Layer 7 of a small transformer language model trained on English Wikipedia (23 layers, counted from 0, width 64).
A neuron's activation on a vector x is GELU(weights . x + bias), where the dot is the dot product.

Input weights of the MLP neurons that the questions are about. A number n stands for n times 0.0094.
n9 (bias -0.060): 20 -47 35 29 -13 3 22 -42 1 3 24 40 8 27 -6 4 15 -23 -24 -5 -19 17 13 -14 14 15 -37 12 32 19 -44 -12 4 -3 -11 -20 22 -36 5 2 36 19 -8 14 27 -3 5 -40 -13 14 10 -44 29 -29 3 -2 -8 -9 -14 3 -9 -31 23 44
n12 (bias -0.038): 43 -3 -5 -5 9 0 37 -1 -22 17 15 33 16 11 -22 -20 -17 13 -11 -39 10 -13 -27 25 6 -10 -23 19 23 -11 -8 -27 1 2 -9 11 -2 5 -18 15 11 -42 -1 0 3 41 -48 -8 -10 0 -5 -4 21 -3 14 -16 28 14 -33 6 11 10 -4 13
n18 (bias -0.059): 40 -28 16 17 17 26 -26 -18 -13 13 20 -19 -19 64 -20 -24 8 -2 -29 -1 7 44 -29 -19 -5 21 21 -11 -13 16 -37 -56 -41 -28 16 -19 33 -10 94 -8 -8 -9 1 44 -10 15 -11 3 -2 -5 45 12 18 9 40 24 34 -30 -25 5 21 -51 11 22
n19 (bias -0.012): 0 16 9 -3 -1 12 -33 -46 22 20 45 6 -51 29 -19 5 -12 5 -7 -33 -18 -3 -19 9 11 -17 26 -3 8 -1 -2 2 15 -34 8 -18 -26 -8 18 13 37 -28 4 51 26 10 2 -13 0 16 18 -22 11 -23 2 -7 29 -14 -20 -35 35 -23 -30 11
n43 (bias -0.092): 41 44 43 -19 9 -1 -44 17 27 48 13 8 -31 -4 -2 -14 -45 3 4 -13 2 -9 4 -8 20 59 17 21 54 33 -37 -2 -1 -46 3 30 29 -4 -4 -12 -42 -12 -20 -2 -9 -39 -36 -46 -2 20 19 -11 13 -11 18 -24 24 3 -8 -16 -12 30 32 -25
n45 (bias -0.055): 7 -22 2 -24 -27 9 7 -8 7 9 2 -18 11 20 12 -27 28 17 -35 9 11 2 -15 -25 3 6 -11 16 49 17 -10 -14 -14 6 12 -41 19 -29 11 1 -11 7 8 7 -14 18 -11 -11 -47 15 -5 -33 -3 37 -15 -25 45 18 -5 -2 42 -4 17 24
n50 (bias -0.009): 24 -1 22 -3 16 -12 31 1 -28 21 18 5 6 21 -19 -2 -7 4 -1 -11 -13 -23 -31 12 11 10 -10 23 22 -10 -9 -26 26 -30 0 -12 10 -10 -14 14 10 -3 -3 -6 -2 15 -74 9 13 -18 6 6 12 23 14 -30 -20 31 -6 -29 -14 8 -2 31
n61 (bias -0.057): -1 -29 47 6 -3 5 -41 -74 22 28 14 2 -22 11 -2 42 22 -3 -14 15 4 -11 -28 12 -2 -12 21 -18 16 -8 -13 9 25 -24 -6 1 1 -69 9 0 40 -18 -2 14 18 -44 7 3 3 -1 46 -32 0 -1 -18 5 -16 12 14 -11 15 -23 -43 23
n66 (bias -0.119): 7 15 23 -27 23 41 -8 33 27 15 -26 -34 12 27 3 10 2 32 -26 -15 28 -1 -40 13 -1 32 13 -15 7 21 -4 -52 10 -22 39 -31 11 -6 23 -41 -12 1 -1 3 22 3 -15 -19 11 -17 11 -27 9 13 8 -26 32 7 29 -34 11 -39 14 -7
n67 (bias -0.027): -38 -13 27 -1 -11 11 -8 -14 13 -5 29 -21 29 14 7 33 -30 -10 -9 -7 21 0 -10 40 -18 -24 -28 -14 -16 0 -24 -1 -19 17 6 15 5 -4 9 4 -8 0 -7 -4 23 19 -49 14 6 -4 -28 9 5 40 -10 -24 7 11 -5 38 -10 8 -21 13
n73 (bias -0.052): -27 1 -18 10 3 31 -28 3 30 8 5 26 16 -9 1 -17 2 -17 -11 -15 1 32 13 -6 25 -12 -25 2 10 20 -24 1 15 28 -20 -16 41 -1 8 3 -13 -11 -26 5 5 11 -13 -10 -3 -33 -11 -17 22 -13 -11 5 26 -18 2 -12 3 15 -17 1
n84 (bias -0.100): -20 5 -26 -20 12 25 16 -10 28 14 0 -19 -10 28 2 25 -3 21 -41 -10 15 49 -36 -15 1 25 -1 -8 -5 4 4 -11 34 10 3 25 30 -26 -14 -38 6 11 -9 16 11 -3 6 37 -1 9 11 -3 44 7 -15 9 26 -4 -1 -4 -11 -33 3 27
n86 (bias -0.053): -11 -14 1 -14 30 0 -17 -12 15 -20 -5 2 -7 13 -12 3 -25 7 -1 -10 22 30 -25 40 29 -31 -8 30 8 17 -31 0 2 -14 5 -14 4 -29 22 2 7 3 -7 29 9 15 -7 -11 -29 -8 21 8 -17 -3 -9 -27 22 -15 27 -10 -21 -6 22 12
n87 (bias -0.038): 14 15 28 23 -9 21 7 7 0 -15 5 -27 17 0 -16 -16 31 -14 -4 8 23 -16 -16 20 1 -6 1 -6 10 7 1 -4 -19 -4 -19 1 -4 -29 -5 -5 3 12 9 5 -8 -10 9 26 -2 21 -10 44 16 17 -16 -16 -24 36 -2 -10 -1 -14 -15 -4
n104 (bias -0.039): 14 0 -29 11 9 25 -3 -17 -19 10 8 3 8 34 1 -7 5 -5 6 -18 -10 -22 -57 39 44 -44 -38 8 29 -17 3 12 -16 -12 27 1 3 -14 1 3 20 -15 -6 7 -17 29 -34 8 -16 30 20 -32 23 26 14 -29 13 18 -22 14 0 -6 -18 23
n106 (bias -0.004): 9 13 2 15 -5 -1 29 29 -31 8 -33 -2 53 -12 -16 -25 4 12 -9 5 -7 -16 2 4 -4 3 -10 -8 -1 0 -6 -10 -1 14 -15 -12 11 -3 -7 -23 15 7 5 2 5 5 17 27 -11 -19 -27 22 3 11 -4 32 7 27 -17 21 0 4 -8 -8
n110 (bias -0.058): 13 -28 33 -34 44 -37 -9 16 13 -12 17 -3 7 3 -13 -4 19 28 1 15 71 9 -17 9 9 54 30 -13 -15 -20 17 -19 -12 9 4 11 -9 2 65 -14 -5 -19 13 12 -27 -36 0 -29 -34 58 -2 5 10 -4 -5 -17 30 -35 3 8 -15 20 -9 -19
n143 (bias -0.013): 25 40 6 1 1 -2 -42 -65 -24 21 1 7 -38 21 -30 -18 -23 2 4 -9 16 55 21 42 9 -18 22 -11 19 -43 1 7 -45 -15 -22 14 17 -29 26 1 17 -15 7 26 1 17 -29 18 16 54 1 -11 0 -23 -13 8 29 -22 -6 -8 -14 -8 13 -2
n146 (bias -0.011): 30 -23 -13 0 21 32 -23 -6 0 19 47 -3 -42 28 7 11 26 -16 16 29 -17 11 -31 19 13 -23 10 -16 -3 13 -23 2 -16 -44 6 -25 -13 -13 12 2 11 -21 -1 21 -10 27 -39 -17 36 -13 -3 -22 -3 4 13 -16 -6 -4 10 -10 -17 -42 -8 4
n157 (bias -0.056): 31 -38 1 1 1 11 18 -17 -8 13 -3 -7 8 42 -21 14 21 -7 -6 -48 19 -12 -66 -28 6 27 -28 -38 22 -20 -21 14 -6 16 26 -3 -7 28 -31 4 42 -11 7 -13 13 6 -54 3 41 4 9 -44 2 19 30 -44 -13 17 -1 -5 10 0 32 -17
n163 (bias -0.043): -19 21 33 6 -29 -9 -33 5 -22 -9 13 -14 -2 -5 5 -37 46 0 -23 -27 18 28 -7 1 16 26 19 12 -15 -39 -1 8 23 -17 14 -30 47 -10 3 -24 19 18 -16 21 36 0 18 53 23 10 18 -38 -32 -2 -33 -5 8 3 -24 11 38 -18 -7 -13
n168 (bias -0.094): 12 54 29 -24 -22 -17 -6 16 27 17 -37 15 11 0 -1 -6 20 -6 -11 -61 -17 -29 31 -18 20 31 -25 -36 -12 -13 25 -22 56 -4 18 5 9 29 -5 -11 -10 60 -17 40 -13 -11 -26 25 13 1 -40 -17 13 -20 21 -14 39 -4 2 -19 10 -11 -8 -6
n170 (bias -0.037): -10 40 -11 40 -22 3 -17 -10 11 -9 -4 -16 12 6 -9 -10 -27 5 2 -19 -3 6 7 19 9 -1 23 -47 -25 -10 2 3 22 16 7 -8 13 20 -14 -41 22 35 20 -13 21 -33 11 17 -25 28 -11 -2 -6 20 29 -5 2 13 -11 33 13 -14 5 -2
n181 (bias -0.029): -46 -1 -9 -17 -18 2 -3 13 -14 4 -12 -19 -16 -11 -25 10 12 -26 -6 -20 25 9 -20 2 49 -5 24 3 0 9 -25 4 47 8 28 -18 8 -10 -2 -9 -3 -4 -3 -8 31 -1 11 13 42 -52 -7 -8 -7 -21 12 49 19 -7 12 -19 30 -14 0 10
n210 (bias -0.056): -3 -26 36 21 7 1 -34 -25 35 19 39 11 -31 -8 15 -20 24 -9 -10 6 14 63 15 9 -19 -2 -20 18 -13 21 -3 -29 -4 -46 -16 8 -11 6 22 -7 -1 5 -17 8 -11 -18 0 -15 22 -14 -13 16 50 -31 18 45 32 -4 -38 -9 16 -8 27 -19
n222 (bias -0.103): -27 13 16 17 12 12 -20 -2 4 7 12 -9 1 11 -10 0 -13 19 -36 -4 7 7 -27 -18 31 3 -23 23 -3 8 21 -2 22 -20 5 5 8 23 10 -18 -7 27 -10 -5 3 -9 -11 18 11 -5 -1 -6 39 -10 19 -19 15 -5 12 12 -6 -13 2 47
n223 (bias -0.009): 24 18 3 34 -4 -6 23 -27 -5 -29 -3 -23 -17 3 -38 -1 -6 -4 4 -28 -1 16 -8 12 2 -4 -13 -5 -8 -12 10 8 -33 11 -2 -10 -2 -6 -1 5 -2 35 1 -1 -23 2 3 29 15 -1 48 42 -8 35 35 -3 -3 -2 -19 9 27 -31 5 11
n238 (bias -0.023): 8 13 0 3 -4 26 -14 15 -14 8 4 13 12 6 5 -8 13 -3 7 2 -9 -3 -9 1 10 3 -11 19 13 12 -7 -3 6 -19 8 -1 -4 21 16 2 15 5 14 21 15 18 -18 -21 -10 -15 0 -13 -5 -8 -1 -23 1 6 -8 -15 7 4 -4 12
n245 (bias -0.041): 26 29 -14 26 -11 -7 47 -35 -41 38 -3 6 -29 10 -38 2 10 -8 -9 30 7 -3 -13 -3 14 10 10 -10 -2 11 -17 -8 12 14 2 18 19 -32 -12 11 -19 40 5 21 12 -7 -13 13 -19 -22 -11 -12 -1 13 11 20 -24 1 -14 -10 6 -25 -7 -16
n247 (bias -0.045): 8 -8 -4 38 6 32 -12 34 6 10 -5 -16 -8 28 -14 2 -23 -16 -16 -13 7 17 3 -21 -2 1 -8 -33 -11 -10 -1 -4 5 30 13 18 -1 25 -7 -20 -16 16 18 9 -35 -19 4 -11 18 -26 -18 -33 23 5 32 23 -10 10 10 17 8 -15 23 13
n251 (bias -0.038): 60 40 -11 -17 -7 4 1 -12 -13 27 30 -9 -41 4 -32 18 8 33 1 -2 74 -13 -12 27 10 -7 -6 -44 28 -6 29 -8 18 -19 -31 -16 -14 -26 0 1 15 17 20 24 -4 -25 -1 -23 -56 1 7 -36 -3 4 -13 21 16 4 19 6 6 -28 -19 26
n254 (bias -0.077): -5 -4 12 12 -9 0 -24 20 28 22 37 13 -41 16 -9 21 10 15 1 22 -7 27 -7 -17 -4 -3 -7 1 6 -30 29 -11 9 -5 -22 -41 -20 -38 62 10 -30 -12 -29 4 -15 -26 -6 -1 12 41 60 23 10 30 20 -17 4 16 -8 -13 9 -55 -26 9

Each question shows a token from some text and the vector x that enters the MLP there. A number n stands for n times 0.06.

"ampion ": 0 6 -5 -11 11 11 -9 -4 -9 -20 -3 -29 16 -18 8 14 -2 13 -12 5 -32 2 -10 2 -12 -20 -8 4 0 -2 5 14 10 -8 -23 10 -5 15 -4 81 -5 3 4 -15 20 12 4 13 3 4 -1 -6 1 -2 -7 -10 -2 -11 25 -3 -15 -7 1 9
Which of these neurons fires most? n67

"Title ": -6 10 6 -2 4 17 1 -10 -3 -10 -14 -25 21 -26 7 2 1 14 -15 21 -35 -18 -13 0 -15 -15 -5 -8 4 -11 1 30 -9 -9 -22 7 8 -13 -9 74 3 -4 19 -40 1 13 3 12 -14 4 -7 5 -3 5 5 -2 -5 -2 30 -3 9 -3 -2 7
Which of these neurons fires most? n87

"til ": 6 -7 -8 -11 5 22 -1 15 -18 -6 0 -30 -8 -10 6 5 5 4 -21 2 -14 1 -16 3 -6 10 -1 -3 6 7 8 23 14 -12 -23 8 13 10 -3 62 -11 2 15 -29 5 14 -1 2 -9 -2 -6 3 13 -22 -1 6 4 -24 32 -14 -17 -8 2 -3
Which three neurons fire most, strongest first? n146, n222, n181

"the ": -11 -4 -14 -12 13 9 -6 -3 1 -22 7 -27 0 -29 -7 4 4 11 -18 12 -22 -9 -5 -1 -9 11 -7 16 -10 5 -4 16 -6 -1 -32 20 9 25 6 82 -7 -3 9 -6 1 17 2 0 7 -7 7 8 9 -19 4 2 -3 -13 13 -1 -6 -6 -11 3
Which of these neurons fires most? n73

"final": -11 18 0 -16 4 13 -20 -13 12 -24 -10 -28 17 -34 22 1 9 14 -25 -5 -35 -5 11 -2 -16 12 10 -15 -7 -7 5 21 10 -9 -13 18 -21 10 1 57 -1 6 5 -18 9 15 13 4 -10 13 -5 8 0 -2 -5 4 18 -27 23 -3 -1 -12 5 -10
Which neuron fires most, and how strongly? n168, at about 1.3

"ine": -12 25 -2 1 5 14 -4 -3 -4 -29 -25 -27 15 -25 17 3 2 13 -19 1 -16 9 -8 4 -14 9 -1 4 -13 -13 4 27 7 -12 -20 12 6 13 2 65 -2 1 0 -40 10 2 26 9 7 5 0 13 5 -15 -16 1 19 -24 9 1 -13 -5 8 -10
Which of these neurons fires most? n163

", ": 8 7 -2 -2 10 14 -8 -9 -13 -7 -20 -28 -2 -13 7 5 3 6 -29 3 -15 13 -3 -2 -3 -8 4 6 -1 0 2 21 0 -2 -15 -1 3 15 5 82 -8 1 18 -9 7 20 9 -1 -5 -5 0 -8 -1 -18 -8 13 -7 -20 12 -6 2 -10 0 -1
Which neuron fires most, and how strongly? n143, at about 0.86

"Royal ": -3 -3 -5 -9 10 10 8 -6 -4 -13 5 -33 -4 -9 10 3 2 11 -23 22 -36 -1 1 2 -12 0 -7 2 -15 7 4 19 -7 -1 -6 13 7 3 5 66 -12 -11 15 -21 14 21 1 2 7 2 5 18 -8 -3 3 -4 -6 -13 24 -1 -18 -21 -3 12
Which neuron fires most, and how strongly? n146, at about 1.3

"79 ": 1 -3 -4 -10 24 14 -2 -9 5 -12 -1 -24 5 -19 15 1 4 6 -20 18 -47 2 -14 0 -4 2 4 14 1 7 3 0 -6 -4 -12 4 -22 18 12 74 -10 5 3 -33 16 20 12 6 -1 8 -6 -9 6 -25 -12 -1 -16 -18 32 10 -14 -11 -2 5
Which two neurons fire most, strongest first? n146, n222

"were ": 9 20 3 -9 0 19 -8 5 0 -15 -11 -30 1 -21 25 5 -6 8 -27 3 -38 -10 -3 -5 -21 16 13 7 3 13 7 22 -4 -17 -26 15 8 15 0 65 -13 6 7 -12 -4 15 -4 -4 -7 -6 -1 0 0 -15 8 2 14 -8 5 -11 -6 -4 8 -4
Which neuron fires most, and how strongly? n43, at about 2

"Al": 5 -5 -11 -4 0 11 -8 15 -13 -22 3 -33 15 -13 -13 12 -13 11 -22 26 -27 5 -5 -4 -17 12 2 -12 -13 -2 11 14 -2 11 -22 8 -6 -2 14 58 2 0 20 -24 -9 9 35 5 -1 -6 1 -6 4 -7 10 8 -4 -12 20 -10 0 -7 9 -7
Which neuron fires most, and how strongly? n247, at about 0.78

"The ": -7 -7 -1 -5 15 18 -4 8 -4 -14 -12 -33 8 -6 -5 1 2 8 -23 17 -12 -9 -6 1 -9 17 -9 4 -5 4 -6 18 -8 1 -23 14 8 9 11 65 -9 -7 20 -13 -4 18 -2 -3 4 0 13 20 14 -14 1 -5 -3 -19 4 -9 -5 -6 -11 1
Which two neurons fire most, strongest first? n18, n87

"Year ": 8 1 -2 -4 11 18 -6 7 -5 -15 -23 -27 14 -30 -3 -10 4 10 -11 19 -25 -19 -14 -4 0 -5 -3 15 1 -13 2 17 -2 -16 -32 12 3 -7 2 67 -7 2 12 -33 14 15 1 18 4 7 3 24 3 4 -5 -7 -7 -8 36 10 -20 -15 4 2
Which of these neurons fires most? n87

"tion": -9 5 -3 -13 14 18 -12 -7 5 -15 -12 -31 8 -23 9 2 -3 11 -29 1 -18 -10 15 -3 -2 2 -3 -3 -3 -8 -4 30 0 5 -13 4 5 4 -10 56 -2 12 9 -19 11 17 26 4 -12 -4 11 7 -2 -4 -8 -8 14 -29 36 -3 -12 -8 2 2
Which two neurons fire most, strongest first? n86, n73

"ized ": 4 20 -6 -13 1 15 -1 4 -5 -9 -6 -29 13 -9 12 17 1 4 -27 10 -17 -3 -12 3 -18 9 -2 2 -3 1 -2 15 3 -15 -16 3 -16 19 2 76 6 9 16 -19 10 11 -1 -4 -8 4 1 -16 8 -7 0 -1 7 -27 17 -4 -22 -3 4 -11
Which of these neurons fires most? n238

"Tr": 2 4 -2 4 10 13 10 12 -3 -13 -16 -33 11 -1 2 -3 -4 9 -27 23 -34 -21 15 -17 -17 15 0 -4 -10 4 2 16 -7 14 -16 17 7 9 -4 39 -10 7 21 -44 -7 21 28 -11 -11 -5 10 12 18 -4 6 -1 4 -8 7 -4 -21 -18 -1 0
Which three neurons fire most, strongest first? n106, n247, n223

"mod": -16 10 -11 2 9 11 -4 -1 3 -11 -2 -33 9 -17 25 3 -7 17 -25 22 -3 4 10 2 -4 9 4 9 -11 -4 7 22 -3 -1 -16 15 12 23 -17 49 -5 -1 6 -37 7 -3 24 4 -14 0 -9 4 9 -7 -13 1 10 -24 23 3 -39 -9 2 -5
Which of these neurons fires most? n222

"was ": 10 14 15 -13 5 16 -12 -2 1 -3 -11 -27 7 -31 36 7 -3 10 -24 2 -33 -10 -6 -9 -19 5 6 10 -1 9 18 22 -1 -14 -27 17 1 17 -3 67 -13 4 8 -21 -6 14 -7 8 -13 -6 -3 -2 0 -18 14 5 7 -13 4 -17 -7 -5 8 -2
Which of these neurons fires most? n43

"entered ": 10 11 -5 -16 10 18 9 0 6 2 -12 -29 7 -20 17 7 6 14 -16 3 -14 -2 -6 -4 -13 8 -13 2 -5 12 12 17 4 -8 -23 1 -16 22 7 68 -3 10 8 -32 10 10 -8 -2 -5 9 -5 -9 2 -16 1 1 7 -20 21 -13 -31 -18 4 -16
Which two neurons fire most, strongest first? n168, n66

"| ": 3 5 -6 -1 11 13 -3 0 -3 -9 -2 -27 -10 -6 11 -1 -4 9 -24 4 -18 -15 -6 1 -7 3 5 7 -2 -5 -1 16 2 -4 -21 7 -6 19 -2 91 -7 1 8 -21 10 11 11 1 -4 -3 6 1 5 -6 -3 4 -4 -2 11 3 -3 -7 -23 -6
Which of these neurons fires most? n19

"-": 0 4 0 0 6 14 -1 7 7 -12 -9 -25 -4 -22 1 -3 3 2 -23 16 -34 8 -4 -7 -15 -11 -6 -3 -8 2 1 21 -4 -6 -19 11 -12 20 17 81 -4 6 3 -23 17 17 27 0 3 -9 6 10 8 -31 1 2 9 -8 -1 -3 -7 -15 4 -11
Which of these neurons fires most? n210

"ore": 2 3 -5 -14 9 9 -18 1 -10 -34 -8 -34 9 -32 11 5 1 7 -26 6 -15 4 1 2 -11 1 -4 3 -23 -11 5 25 8 0 -12 13 11 11 11 49 2 -4 1 -12 20 12 22 21 3 9 9 9 0 -11 -16 5 5 -20 33 -4 -6 0 3 1
Which of these neurons fires most? n163

"D": -11 4 -1 -3 12 9 2 -6 -1 -4 -5 -29 -9 -14 -13 19 -8 7 -20 33 -34 -17 7 1 -7 4 -6 -10 -4 -5 1 20 7 7 -20 11 -2 8 -5 63 3 -3 20 -44 -11 5 48 -3 1 -8 8 1 6 -9 -8 8 -7 -10 16 -8 -8 -6 5 -4
Which of these neurons fires most? n61

"association ": -12 4 3 -7 9 12 4 -17 4 -12 -17 -31 16 -14 13 15 0 18 -21 2 -31 17 2 -17 -14 -7 2 0 -12 8 5 22 0 -5 -24 12 -5 18 1 66 -5 9 3 -8 3 20 -3 3 9 6 -18 -3 -6 -10 -3 -7 1 -12 21 -12 -18 2 3 6
Which three neurons fire most, strongest first? n67, n222, n73

"National ": 3 3 -7 -14 13 8 -9 -11 5 -10 9 -26 -3 -16 -5 0 -6 10 -21 23 -45 -6 7 -5 -12 2 -19 8 -6 10 3 15 -6 -2 -17 8 -10 5 1 75 -8 2 12 -36 13 25 10 6 7 -6 13 17 0 -12 16 -5 -8 -7 24 -7 -17 -5 -3 5
Which of these neurons fires most? n223

"in ": -4 4 -13 -10 6 14 0 -7 -15 -11 3 -28 0 -16 0 6 6 10 -23 3 -16 4 -10 4 -4 8 -4 0 3 13 7 18 12 -7 -15 3 -7 13 -7 80 -8 5 17 -30 -4 7 10 4 5 -10 -8 6 5 -22 -3 14 -3 -21 16 -10 -12 -10 0 11
Which neuron fires most, and how strongly? n181, at about 1

"West": 12 -3 -1 -7 20 13 0 3 0 -23 -11 -25 14 -26 6 -1 0 4 -28 14 -34 -1 4 0 -14 17 -3 -6 -9 4 12 22 -3 7 -34 4 1 12 17 60 -17 0 6 -45 5 18 18 11 -2 2 13 5 -7 -6 -9 8 8 -20 34 2 -19 -22 -5 2
Which of these neurons fires most? n223

"om": 4 -7 -8 -1 11 15 -6 8 4 -34 -11 -28 24 -25 11 9 -5 8 -34 3 -19 1 4 -8 -18 10 18 -2 -16 -6 16 18 -8 -2 -30 13 9 27 6 48 -6 4 4 -24 4 9 44 -8 -13 7 -7 7 5 -17 -6 5 13 -16 11 -1 -10 -6 4 -3
Which neuron fires most, and how strongly? n110, at about 0.67

"of ": -2 1 -15 -9 9 10 4 -5 -13 -9 15 -28 -12 -16 -18 13 -1 10 -21 12 -21 -14 -10 1 1 -1 -1 8 -8 10 -4 20 7 3 -22 18 5 15 -8 76 -1 7 15 -19 -1 11 13 16 2 -11 -4 -11 2 -19 6 6 -7 -25 27 -7 -7 -14 1 7
Which three neurons fire most, strongest first? n245, n181, n222

"|": 11 16 -10 2 9 11 -9 5 9 -12 -10 -30 2 -25 25 -1 7 9 -26 10 -27 -21 -2 -10 4 8 22 6 3 4 -11 14 8 -1 -27 8 13 12 -3 66 -16 -6 1 -37 -11 16 13 14 -3 -2 3 8 3 6 -7 -7 0 -5 12 -10 -1 -3 -11 -7
Which three neurons fire most, strongest first? n87, n73, n43

"y": 1 -1 -7 -2 3 16 -4 -4 -1 -26 -4 -31 14 -12 -15 1 2 9 -31 4 -34 -2 7 9 -2 8 -7 1 -7 -7 -4 33 -6 2 -27 14 12 10 9 51 3 3 3 -27 21 11 37 0 -3 -3 9 -5 11 -19 -14 9 6 -19 19 3 -7 -18 6 1
Which three neurons fire most, strongest first? n9, n73, n223

"ege ": 8 -5 -2 -2 4 16 5 0 -5 -12 -15 -25 28 -14 -9 17 6 13 -27 -1 -32 6 -13 -10 -5 -3 -10 9 -3 7 -2 16 -2 3 -12 17 12 15 -7 73 -6 0 12 -42 9 9 16 4 2 2 -7 -21 5 -9 -2 -6 -11 -13 28 -5 -20 -8 -2 8
Which three neurons fire most, strongest first? n157, n222, n9

"England ": 3 1 3 -10 19 13 -9 0 -1 -15 -12 -29 12 -19 13 0 -4 13 -21 6 -49 7 12 1 3 6 -5 16 -3 6 9 16 5 -5 -27 6 1 -2 4 61 -24 -10 3 -37 22 21 -7 6 9 -4 13 9 3 -7 -7 -1 0 -10 19 -2 -20 -16 11 -1
Which three neurons fire most, strongest first? n73, n222, n86

"\n\n": 1 -10 -3 -11 5 11 -7 -3 2 0 -11 -29 -15 -14 5 -2 13 9 -24 7 -14 6 -6 0 -14 8 -4 9 -1 -2 1 30 -4 -2 -16 -5 -2 2 1 83 -6 -2 23 -19 4 14 14 -1 0 5 -6 -6 1 -3 -10 -10 6 -7 15 -15 9 -4 5 0
Which neuron fires most, and how strongly? n45, at about 1.6

"Un": 10 2 2 -8 -1 15 -9 17 -11 -12 -6 -33 7 -3 17 11 0 11 -21 20 -39 -1 -9 -24 -24 9 3 -11 -12 -3 7 22 -2 7 -19 19 10 -3 1 57 -10 10 14 -13 -1 17 24 -5 -5 -1 3 -6 4 -7 2 4 11 -12 7 -11 -7 -6 6 -8
Which two neurons fire most, strongest first? n247, n45

"\n": 4 -7 2 -2 -1 15 6 4 1 -8 -10 -34 0 -10 4 -10 10 9 -26 4 -10 -16 -11 6 -1 12 3 11 0 -2 -2 7 -8 -7 -14 9 8 7 5 67 -11 1 18 -34 0 16 17 2 -14 -6 6 -1 5 1 -16 -11 8 -4 9 -11 9 -1 8 8
Which neuron fires most, and how strongly? n45, at about 2.3

"al ": -4 -2 -3 -4 6 11 10 -7 -7 -17 0 -28 17 -10 -3 7 -5 3 -27 14 -30 11 -2 0 -8 0 -7 10 -2 4 -4 27 -2 -9 -14 0 3 13 -8 83 -5 4 15 -19 20 16 16 -3 -3 -10 7 -2 2 -12 6 -1 -5 -19 14 -6 -21 -9 5 1
Which of these neurons fires most? n9

"a ": -15 -10 -6 -12 6 14 -9 -16 -4 -11 -12 -27 18 -12 12 6 0 14 -26 12 -20 10 -7 5 -7 6 -5 14 -10 6 3 12 0 -13 -28 15 -6 23 2 76 -9 -1 9 -24 5 13 9 -7 10 -13 11 6 13 -20 0 8 7 -13 -2 -5 -10 2 1 0
Which neuron fires most, and how strongly? n210, at about 1.3

"ise ": 10 1 1 -13 8 19 6 10 -15 -14 -4 -32 24 -11 -2 9 3 8 -30 -1 -25 -13 -12 -10 -7 -1 -12 6 -3 -5 -1 13 -1 -1 -16 6 13 13 -9 66 1 7 16 -27 9 24 7 3 -2 -3 -1 3 9 -12 3 -7 0 -7 10 -8 -7 -5 5 1
Which three neurons fire most, strongest first? n157, n50, n12

"l": 2 20 -10 -8 3 7 -11 3 -6 -18 -4 -25 4 -27 3 3 -12 7 -29 3 -46 -5 17 -8 -16 -1 -7 -8 -14 1 11 30 10 7 -21 19 6 20 -15 56 -3 10 12 -29 9 5 53 7 -7 -7 -6 -6 14 -16 7 5 0 -1 11 -5 -12 -5 9 -5
Which three neurons fire most, strongest first? n170, n106, n247